Layer 5 of a small transformer language model trained on English Wikipedia (13 layers, counted from 0, width 64).
A neuron's activation on a vector x is GELU(weights . x), where the dot is the dot product.

Input weights of the MLP neurons that the questions are about. A number n stands for n times 0.0088.
n3: -24 -3 -2 0 -4 10 -5 -2 -9 33 -17 -18 -8 1 -1 13 -6 25 -16 25 -24 7 30 -12 4 1 19 8 7 -15 26 23 -6 -19 -17 -14 26 -9 26 -20 39 -9 -6 14 -21 -13 -12 8 26 -13 30 -24 35 12 32 14 -7 -24 -32 53 -31 -5 -38 -5
n25: 3 -11 24 4 -6 18 33 3 -16 -30 -18 6 10 -14 -31 -8 -16 -13 12 12 2 -13 -24 -28 -1 -10 41 -24 6 20 -3 18 16 -18 -25 -27 25 2 -4 -17 -13 -10 32 8 -14 21 -42 -1 18 14 -1 7 13 -4 12 -4 -29 13 -19 -2 -21 4 -4 -5
n45: -21 6 12 23 1 14 -45 -24 26 -18 33 -12 31 -27 -25 32 -20 -27 11 16 -23 27 -4 -46 45 4 4 -14 18 12 -5 14 -29 -13 -49 -60 19 34 44 17 -22 -36 -2 -29 -11 64 35 23 -4 -19 7 21 29 25 -1 9 16 -35 11 -32 -20 7 -39 -5
n46: -16 -31 -15 5 -12 -29 23 -3 -15 1 -26 -16 -23 1 36 6 32 -17 -44 -35 -8 9 -1 -3 32 -29 2 -27 2 -31 18 73 12 -12 -14 43 47 41 23 -1 12 -23 -11 0 9 -31 -43 43 30 3 14 -34 -17 -5 -25 29 -21 10 -16 -22 1 7 7 -3
n50: 34 58 5 -21 -19 41 -8 15 -19 -2 -15 -7 -31 12 -16 29 -9 -9 14 -30 -14 9 15 -9 -1 -18 8 -16 36 -14 15 47 1 21 -27 30 -27 7 -2 27 53 18 0 -36 50 1 -6 -10 6 11 35 -13 -49 -8 3 -14 -10 -33 1 -2 10 34 -30 31
n52: -3 -24 -6 7 -15 -19 -16 -12 -4 29 9 1 -7 -14 -5 14 -10 39 0 -12 -23 33 24 20 -10 10 -26 -19 14 -8 -13 4 -9 -18 48 -6 17 14 20 27 -11 -14 -19 16 28 14 6 -3 -8 -31 8 -26 -31 38 -18 17 38 -19 -10 -22 -38 -8 -14 11
n54: -6 -1 41 1 -35 24 14 -4 11 11 -15 -3 -8 6 10 -19 17 24 -18 14 3 16 11 18 4 23 -21 -25 -7 18 0 28 10 -10 -4 -2 -24 4 -15 -42 -2 12 33 -13 26 10 1 1 -3 22 24 -26 3 1 37 3 25 0 -14 -13 -18 11 -27 -17
n56: -14 14 5 -33 -13 0 -25 12 23 10 -3 13 -25 7 4 9 -27 18 15 -26 15 -17 -12 32 -19 -20 -2 -26 41 12 -20 -15 10 -19 -11 -38 20 -18 20 -36 28 -17 -12 8 5 11 -14 18 12 7 12 -36 36 22 27 -32 -17 -5 8 11 -16 37 16 43
n60: 1 49 -19 -18 33 34 16 11 12 38 12 16 -4 33 12 10 -19 -67 2 -37 16 -33 -10 -6 25 -31 -20 -11 31 11 -47 -6 -31 10 -19 -10 11 7 40 -24 -45 -8 10 15 -13 0 -11 32 -5 19 -19 -15 -22 -59 24 34 4 -20 19 48 -1 3 32 24
n68: 51 28 -24 29 -25 -54 11 28 28 10 22 12 4 -21 22 14 -19 -2 18 -23 1 -32 -16 -10 7 -4 -1 -29 -8 -24 14 -21 26 -19 -22 -26 1 -20 -45 3 23 1 24 -14 34 19 -17 -44 23 4 10 7 31 63 -13 4 7 17 -18 -3 -30 -8 5 27
n86: -31 35 6 0 -23 -7 9 17 -9 -17 -50 4 4 -8 -19 14 9 -18 -16 16 37 -14 -7 -16 17 8 -5 7 -5 15 15 21 -26 22 36 4 -8 1 -14 -30 3 19 20 0 -43 14 -2 -1 11 8 11 9 -15 4 4 -26 -34 -1 -12 10 5 0 11 -12
n103: 26 -1 -24 -6 12 18 39 27 -13 15 -22 -34 14 -22 -7 -25 -8 3 6 -5 -9 -56 13 -8 8 4 -27 -61 -2 -22 -14 -9 -10 34 -24 34 26 -6 -52 -5 14 -5 39 -18 12 -10 -25 -30 -12 21 -4 24 -1 32 -3 11 -3 15 7 26 4 29 18 32
n110: 49 -6 16 -42 33 -23 -22 -1 33 10 -12 16 11 -36 19 -22 0 -23 19 -8 8 -10 17 7 17 -19 11 -21 38 -7 23 -3 7 5 -38 3 12 -3 -6 -41 0 -2 26 24 -19 34 -7 -25 -39 -19 -45 -28 10 3 -33 -5 -15 15 45 25 -9 11 -2 9
n122: 24 -3 27 22 -55 -27 1 51 -12 8 -16 -3 -34 -6 -11 35 -28 5 -4 10 -25 3 19 -41 88 -25 -17 -22 -26 -26 1 10 2 2 -13 -29 1 -32 18 38 32 -37 -18 -9 -11 -13 1 52 40 -13 43 19 -27 14 28 -31 -8 -18 -11 -36 -26 -13 38 20
n128: 17 -10 -25 -3 2 22 10 -17 -23 -4 18 0 9 5 19 -23 -13 33 41 39 -43 32 -1 11 25 1 -7 -30 -15 -27 20 -14 -9 -59 -24 -12 -11 26 -3 -33 22 -21 9 11 -9 -30 -18 21 7 -29 -18 38 15 -30 12 -26 19 7 18 25 -6 11 5 8
n133: 25 -5 -30 -34 6 15 -6 -20 31 17 0 -10 -11 -10 29 36 0 0 -17 8 -10 -24 7 32 -22 11 -22 -14 22 6 -7 2 10 -34 -27 16 9 -9 21 25 -4 -30 26 -34 32 6 22 -11 24 -4 -1 -26 -8 28 -13 34 30 1 -13 -25 20 11 18 28
n134: 1 11 5 22 -35 -39 -50 -10 -13 1 -40 -28 -29 12 15 -15 5 13 -29 -2 1 -15 -1 -6 -3 28 -17 -14 27 -4 9 29 48 -59 14 -5 -11 53 28 6 -6 -2 -34 0 32 6 4 -19 9 -2 1 -19 -1 11 16 18 2 -13 -46 8 -3 -3 26 -10
n144: 5 -1 -28 -3 7 1 -1 27 -25 19 -37 -2 -14 -10 -24 11 1 -19 49 12 7 -7 2 16 -17 5 -7 1 -16 4 -4 17 31 38 -30 39 16 -21 -39 -8 35 34 2 10 -6 20 8 -2 -8 20 4 -19 27 29 -14 8 -31 -31 -13 -26 4 -6 -45 17
n147: 46 -13 5 -24 26 22 -20 4 30 -29 -19 24 -15 35 -11 0 -3 0 -2 -22 -13 21 -25 -5 35 4 -9 -23 34 7 15 -15 -26 -27 0 1 1 -19 -32 36 -23 -20 27 -60 -38 37 23 -11 0 -63 4 8 45 -1 17 -3 -28 2 47 16 6 3 10 23
n149: 17 -1 -47 54 -20 4 -1 28 23 -4 -28 -12 11 34 18 0 7 -22 -58 -10 19 -9 9 14 -5 -7 -34 -34 -9 -25 17 -9 19 -33 -9 11 16 -8 16 -14 -22 -32 -6 -74 14 8 -5 17 21 43 -38 -22 29 47 27 23 44 0 -38 9 13 -39 -1 33
n165: -27 17 -18 10 -53 1 17 8 16 -8 -4 6 -24 -4 2 21 -9 30 5 -13 -11 26 19 1 -3 -20 -21 21 -9 -10 4 20 3 -8 36 5 -6 -4 27 -8 -19 -30 22 13 1 13 -18 23 -17 -9 11 17 8 -21 13 -34 1 -18 -15 17 16 -7 3 13
n184: 4 12 -13 -2 43 -58 10 10 12 19 -4 21 32 12 -19 -47 -18 -17 13 -5 5 -13 -1 -14 -2 -4 -38 -16 -10 -38 -3 -10 -25 -31 -18 22 -2 2 27 -24 31 8 36 -10 15 -25 -32 -26 -14 -12 -25 6 15 11 -7 37 15 37 2 25 3 11 -2 30
n192: 18 25 -27 42 35 20 21 21 -4 23 -10 49 37 -18 -33 0 -3 -36 -3 -9 -24 -48 -51 35 -27 26 -15 10 10 -25 -39 13 31 -3 1 29 6 29 3 -22 -15 -15 -15 -49 16 6 4 -11 -15 -17 -66 -36 10 -14 3 25 20 55 -47 -16 19 3 -6 26
n218: -35 45 2 25 -29 1 -6 12 -10 -8 -43 9 40 15 -20 -16 -5 17 -3 24 0 -31 5 44 8 -15 -22 13 47 9 33 33 7 4 -42 24 -20 -19 -19 20 37 25 -24 -30 -27 17 1 -9 3 -33 -7 2 21 19 1 33 24 -9 -20 31 17 1 -14 -65
n223: -6 12 -42 13 -23 -33 13 7 -5 -21 19 -29 15 -14 16 -3 -21 -32 20 -17 22 18 -13 34 -31 22 15 7 15 -39 52 -3 4 -11 -31 -8 27 -3 19 -42 19 -39 22 22 -17 19 29 9 10 -14 12 -22 -9 24 8 -1 -3 38 -1 -5 -24 13 -33 25
n224: -1 5 -8 24 4 -38 -42 -15 3 -21 7 10 14 23 -17 3 4 12 3 27 15 12 -23 -26 4 22 -3 15 -6 46 -37 -16 -13 -38 49 -61 13 11 -4 -10 -16 29 -6 -2 3 29 -3 -30 24 -4 8 -18 10 28 -1 -1 -26 18 -15 19 -4 -6 -10 -10
n239: -4 -44 -22 -44 -27 5 1 -5 57 -9 -3 18 -15 17 9 36 -41 -8 -23 5 12 -10 1 4 -16 20 18 -5 -14 6 -16 -13 -31 -28 -1 -10 -10 46 -29 -11 11 24 -10 -59 1 52 6 -11 -4 -42 -8 51 47 -29 -9 40 -7 -20 6 -6 17 31 0 9
n242: 33 -20 28 -2 23 -36 -31 -15 35 13 -18 -12 10 -7 28 18 33 -24 8 -8 -2 -1 22 8 -3 -18 -17 -7 -18 -3 13 28 -10 13 26 -27 17 -7 -13 14 -17 -24 -6 -6 20 -9 20 -52 -6 -4 22 -24 3 15 -13 -51 -23 19 68 -3 1 -6 13 -11
n249: -28 2 -1 -13 -14 -48 -14 6 25 24 -21 4 7 -41 23 6 -28 2 23 -46 -6 -15 14 -38 32 -18 -27 -33 -57 -14 -2 18 -24 -12 18 16 7 34 -7 18 -10 -4 6 34 1 2 7 14 0 0 36 7 22 2 25 -28 -7 11 -2 -4 27 12 4 25
n251: -6 31 -5 20 -29 11 4 -11 19 -27 -8 6 -72 -6 -6 34 7 -36 42 -21 30 9 -15 29 16 -14 7 -2 21 27 -5 -20 -18 12 26 -31 -8 43 48 17 44 -6 13 27 53 22 26 6 13 -8 -41 18 -22 -36 -40 -13 -17 10 -17 -10 -48 2 36 -59
n253: -2 7 -6 -22 -3 26 -17 11 2 -1 5 -12 5 4 -19 41 5 15 -4 -16 -6 -4 2 12 -1 7 -5 19 9 -8 4 18 -17 36 4 18 11 4 17 -5 24 -8 -28 1 -11 3 42 -11 -27 -11 6 -7 -36 -28 -40 -18 -5 1 11 10 -8 17 3 3
n254: -38 10 -12 -4 68 5 28 -17 -57 29 -32 -19 68 -10 -3 -41 -62 42 75 9 14 -29 9 72 2 18 -22 -30 4 30 8 16 -21 35 4 -26 -23 13 1 -23 3 0 -22 13 -11 -5 -5 -52 -34 -13 5 -40 55 8 -53 94 -19 20 -20 -10 54 16 -21 6

Each question shows a token from some text and the vector x that enters the MLP there. A number n stands for n times 0.039.

" miles": -10 -24 2 10 46 -13 -5 -16 19 -22 -4 -20 25 -32 -20 -14 17 13 -19 -3 19 24 11 5 -29 15 24 16 -33 -7 -14 -61 7 8 -34 -9 1 -8 12 32 -26 56 2 14 7 -43 -24 23 18 -13 8 11 -9 -7 20 13 -1 22 4 -2 11 -37 20 -6
The most active neuron and its activation: n184, at about 0.71

" |": -31 17 30 4 24 21 23 -17 26 -11 -7 -23 -14 -6 3 -2 -12 27 -41 -28 -7 16 -1 16 -24 -24 40 20 -15 -14 7 -71 12 34 -30 -10 -14 -3 7 34 -3 66 7 -9 -12 -29 6 28 2 20 -9 -18 -15 12 9 -19 6 8 10 0 11 2 -13 -15
The most active neuron and its activation: n50, at about 0.19

" were": -37 -3 20 6 39 8 7 -41 20 22 -7 -18 -15 -16 10 9 -27 14 -15 -17 -18 9 24 48 -16 10 23 20 -6 -14 -5 -45 28 4 -23 -20 12 3 10 20 -37 57 -34 12 8 -25 -6 34 2 -4 -26 -7 -27 -4 7 -6 -21 18 -18 15 2 1 11 -10
The neuron with the highest activation: n254

"sc": -17 8 -5 4 41 10 0 -25 21 9 22 -6 -6 -1 -9 1 -7 14 -14 8 19 24 38 -6 -33 22 -6 33 -8 -8 21 -67 -14 19 -5 4 -16 18 11 0 -37 69 15 16 -4 -35 -9 20 10 11 -25 0 -32 6 -5 -37 -4 -21 16 -10 -12 -50 11 -12
The three highest activations, in order: n251, n60, n224

" (": -28 -13 45 11 35 -6 -4 -25 14 -17 11 -20 -14 -30 -4 13 2 21 -20 -6 5 10 3 35 -18 19 34 8 -38 -22 -6 -28 26 1 -33 19 -3 -3 6 2 -32 64 11 -18 -19 -19 -40 34 2 15 -5 -2 -21 10 16 0 -11 19 5 12 -6 1 -13 -13
The three highest activations, in order: n54, n25, n46

")": -37 -4 7 0 37 -14 15 -30 14 -13 1 -15 -2 -21 9 -20 -14 8 -37 -16 12 36 13 20 7 11 16 23 -6 -40 20 -39 7 23 -39 30 -7 10 19 37 -25 62 2 -2 -11 -23 -26 27 -1 16 -5 11 -14 -8 -6 -8 -18 -9 3 14 28 -21 -13 6
The most active neuron and its activation: n46, at about 1.2

" of": -25 24 10 5 35 7 27 -23 35 9 13 2 -16 -16 15 -5 -31 21 -26 -30 2 20 19 19 -33 22 -6 7 -19 -5 10 -56 28 -4 -24 16 -3 -5 24 -7 -33 46 -16 13 -5 -40 -23 41 11 14 0 -17 -33 -8 14 -32 -9 -7 15 5 2 -1 -9 10
The three highest activations, in order: n60, n56, n165

"35": -33 -22 26 27 36 -5 -9 -18 40 -21 -5 -5 20 -47 -3 -2 9 19 -8 -26 2 11 12 27 -19 0 29 22 -12 -19 14 -45 37 6 -34 16 -1 3 -35 0 -31 37 26 -9 3 -44 -17 23 3 -4 -2 9 -14 -4 25 5 -17 1 22 -12 -20 -16 -5 12
The neuron with the highest activation: n110

" V": -19 -19 11 12 44 -5 4 -25 11 -17 3 -31 -3 -42 -2 4 11 38 -27 8 8 18 32 -12 -27 -9 12 39 3 8 27 -52 1 17 -10 15 -5 -5 -24 2 -32 65 1 -8 2 0 -4 24 23 10 -12 -33 -29 -9 24 -19 -3 2 13 4 2 -27 8 -15
The most active neuron and its activation: n224, at about 0.24

".": -26 -9 7 14 30 0 -1 -40 32 -2 27 -21 0 -42 -4 30 -4 10 -35 8 -6 17 3 22 9 10 26 45 -33 -19 6 -74 23 7 -33 5 -12 6 -3 40 -18 45 -16 -14 5 -7 -12 32 10 0 4 -13 -17 5 26 -4 -8 3 7 -11 -6 -18 -20 11
The neuron with the highest activation: n45

"mel": -36 -5 12 -1 49 -21 4 -14 16 -6 -20 -19 23 -4 8 -19 19 19 -26 2 7 19 30 -8 0 15 17 45 -10 -11 28 -69 7 13 -28 8 -8 -1 -12 15 -27 65 22 11 -17 -41 -26 9 12 2 -16 11 -25 8 3 -19 3 5 -2 -20 11 -37 -1 7
Which two neurons fire most, strongest first? n184, n86

" a": -33 1 26 15 36 3 -1 -15 20 10 1 -45 -18 -17 6 4 -10 40 -4 -4 0 1 -13 12 -41 15 33 7 -5 -10 10 -46 45 -20 -14 -7 -8 0 0 1 -42 59 -17 14 -15 2 -11 18 28 11 -14 -7 -31 1 28 -14 -17 6 -2 -8 24 -7 12 -27
The most active neuron and its activation: n134, at about 1.2

"fer": -17 8 13 -3 27 3 31 -2 19 -3 -14 -12 2 -7 -9 -20 -8 22 -18 -2 19 8 42 10 -27 3 60 -14 -25 -10 -1 -77 6 20 -36 16 7 -4 -16 21 -21 60 18 4 -14 -51 4 7 2 9 18 9 -12 2 -5 -22 -12 9 -4 -5 -11 -32 22 -17
Which two neurons fire most, strongest first? n103, n25

"af": -44 -23 10 -2 35 -2 1 -25 20 21 -11 -12 21 -7 0 1 -19 20 -28 3 8 6 32 34 -29 21 -7 35 -9 -18 5 -70 18 10 -31 -1 -15 -13 -7 7 -40 55 5 30 15 -31 0 19 10 2 -11 -13 -22 12 22 -10 0 19 13 -16 -7 -30 4 9
The neuron with the highest activation: n52

" In": -43 -21 -4 2 20 9 27 6 33 -10 15 -14 -15 -28 11 12 -19 31 -4 -19 1 -24 7 24 -47 23 40 36 -15 -2 13 -66 39 6 -30 19 -6 -6 3 20 -8 58 1 2 -5 -19 10 19 13 15 6 -17 -23 -9 -7 -33 3 -1 16 2 -19 -10 -15 -13
The most active neuron and its activation: n223, at about 0.84

" wear": -46 -3 23 -1 40 -8 10 -37 28 -4 -17 -24 17 -32 -3 5 -12 26 3 14 15 13 20 35 -25 6 8 21 14 -17 -2 -62 13 7 -33 -2 -13 -9 -15 22 -10 64 1 -10 -20 -33 -14 18 20 3 9 -10 -28 7 12 -5 -15 23 -6 -23 9 -17 15 -5
Which two neurons fire most, strongest first? n254, n218

"Team": -4 13 6 -9 31 -4 21 -6 23 2 -14 -13 2 -44 14 -2 -5 26 -46 -3 11 34 31 18 -14 -5 19 34 -10 -11 2 -57 14 28 -27 -8 3 7 -19 -7 -17 57 -3 -3 -14 -41 27 23 8 -3 21 4 -26 -21 3 -14 -12 -9 16 -2 -9 -45 21 -6
Which two neurons fire most, strongest first? n253, n86

"|": -13 19 17 9 40 2 -3 -34 19 0 4 -1 -35 -25 9 -2 -36 34 -48 -32 6 15 -10 15 2 -16 38 24 -3 -11 17 -56 18 36 -26 -13 10 8 -30 31 -36 39 7 6 -14 2 -7 27 0 -3 14 0 -15 10 11 -24 16 -5 15 -8 0 0 -7 -8
The neuron with the highest activation: n147

":": 8 23 28 2 44 4 28 -17 25 -13 -17 -27 -35 5 -10 -3 -3 32 -31 -29 4 15 -14 26 -15 -8 38 15 -24 -16 30 -56 0 18 -23 5 -14 -4 -19 19 -30 53 -13 -31 -3 -19 7 30 14 12 20 -7 -21 -11 15 -22 8 5 0 15 -2 4 -13 -8
The most active neuron and its activation: n50, at about 1

" left": -24 -13 -2 13 40 -13 29 -21 27 4 20 -23 -7 -31 -8 11 -28 21 7 -20 -15 20 32 30 -45 5 10 9 33 -6 15 -55 5 15 -26 -5 -17 -2 -17 17 -15 55 -17 14 3 -52 -22 18 16 12 -5 -2 -1 -4 7 0 -4 31 -6 -21 15 -13 8 -25
The most active neuron and its activation: n254, at about 2.1

" DF": -5 -17 3 18 43 -15 4 -30 14 -29 -7 -23 -11 -30 -7 8 -5 21 -17 -4 -10 26 48 -4 -9 -4 24 36 6 -42 15 -41 14 26 -21 -1 10 -1 -37 37 -21 52 19 16 -3 -27 -11 35 22 0 -4 -11 -10 -14 25 -9 20 -3 14 -9 1 -25 -19 -16
The neuron with the highest activation: n3

" Vietnam": -9 -36 -5 11 25 -1 16 -21 11 0 16 -16 10 -8 16 8 14 20 -36 -13 0 7 44 8 -30 25 -17 36 16 -16 10 -45 18 6 -30 -1 -8 -18 -8 31 -37 74 13 26 -6 -38 0 9 6 1 -5 5 -39 -4 10 -17 4 -12 12 -1 38 -25 -14 -13
The neuron with the highest activation: n133

"\n": -28 16 -21 9 25 -20 -7 0 14 -12 -5 -8 -29 -30 8 10 -31 11 -41 -16 0 1 11 34 -2 13 41 32 -4 1 10 -43 28 19 -34 17 0 -3 -8 23 -26 43 -4 4 -32 2 0 53 8 -5 -7 -14 -33 16 7 -11 0 7 7 18 0 4 13 -33
The most active neuron and its activation: n218, at about 1.3

" South": -14 -41 -12 3 23 -9 14 -21 27 -2 24 -30 13 -27 -4 5 -5 30 -39 -18 -3 23 20 10 -33 15 7 23 -2 20 27 -43 20 9 -31 11 -9 -18 2 16 -29 63 4 15 16 -25 0 16 4 6 -1 -3 -17 -26 27 -36 19 10 11 -5 22 -20 -10 -13
The most active neuron and its activation: n54, at about 0.18

" sponsor": -36 4 0 -3 28 3 31 -32 44 -1 4 -20 -2 -12 18 -3 -23 20 -25 1 9 30 24 6 -48 12 11 26 18 -23 -1 -67 -3 19 -22 10 12 -10 0 11 -7 52 -13 24 -32 -39 -4 30 -1 -15 24 6 -21 -3 -8 -23 -10 17 5 -9 6 -24 17 -3
Which two neurons fire most, strongest first? n223, n253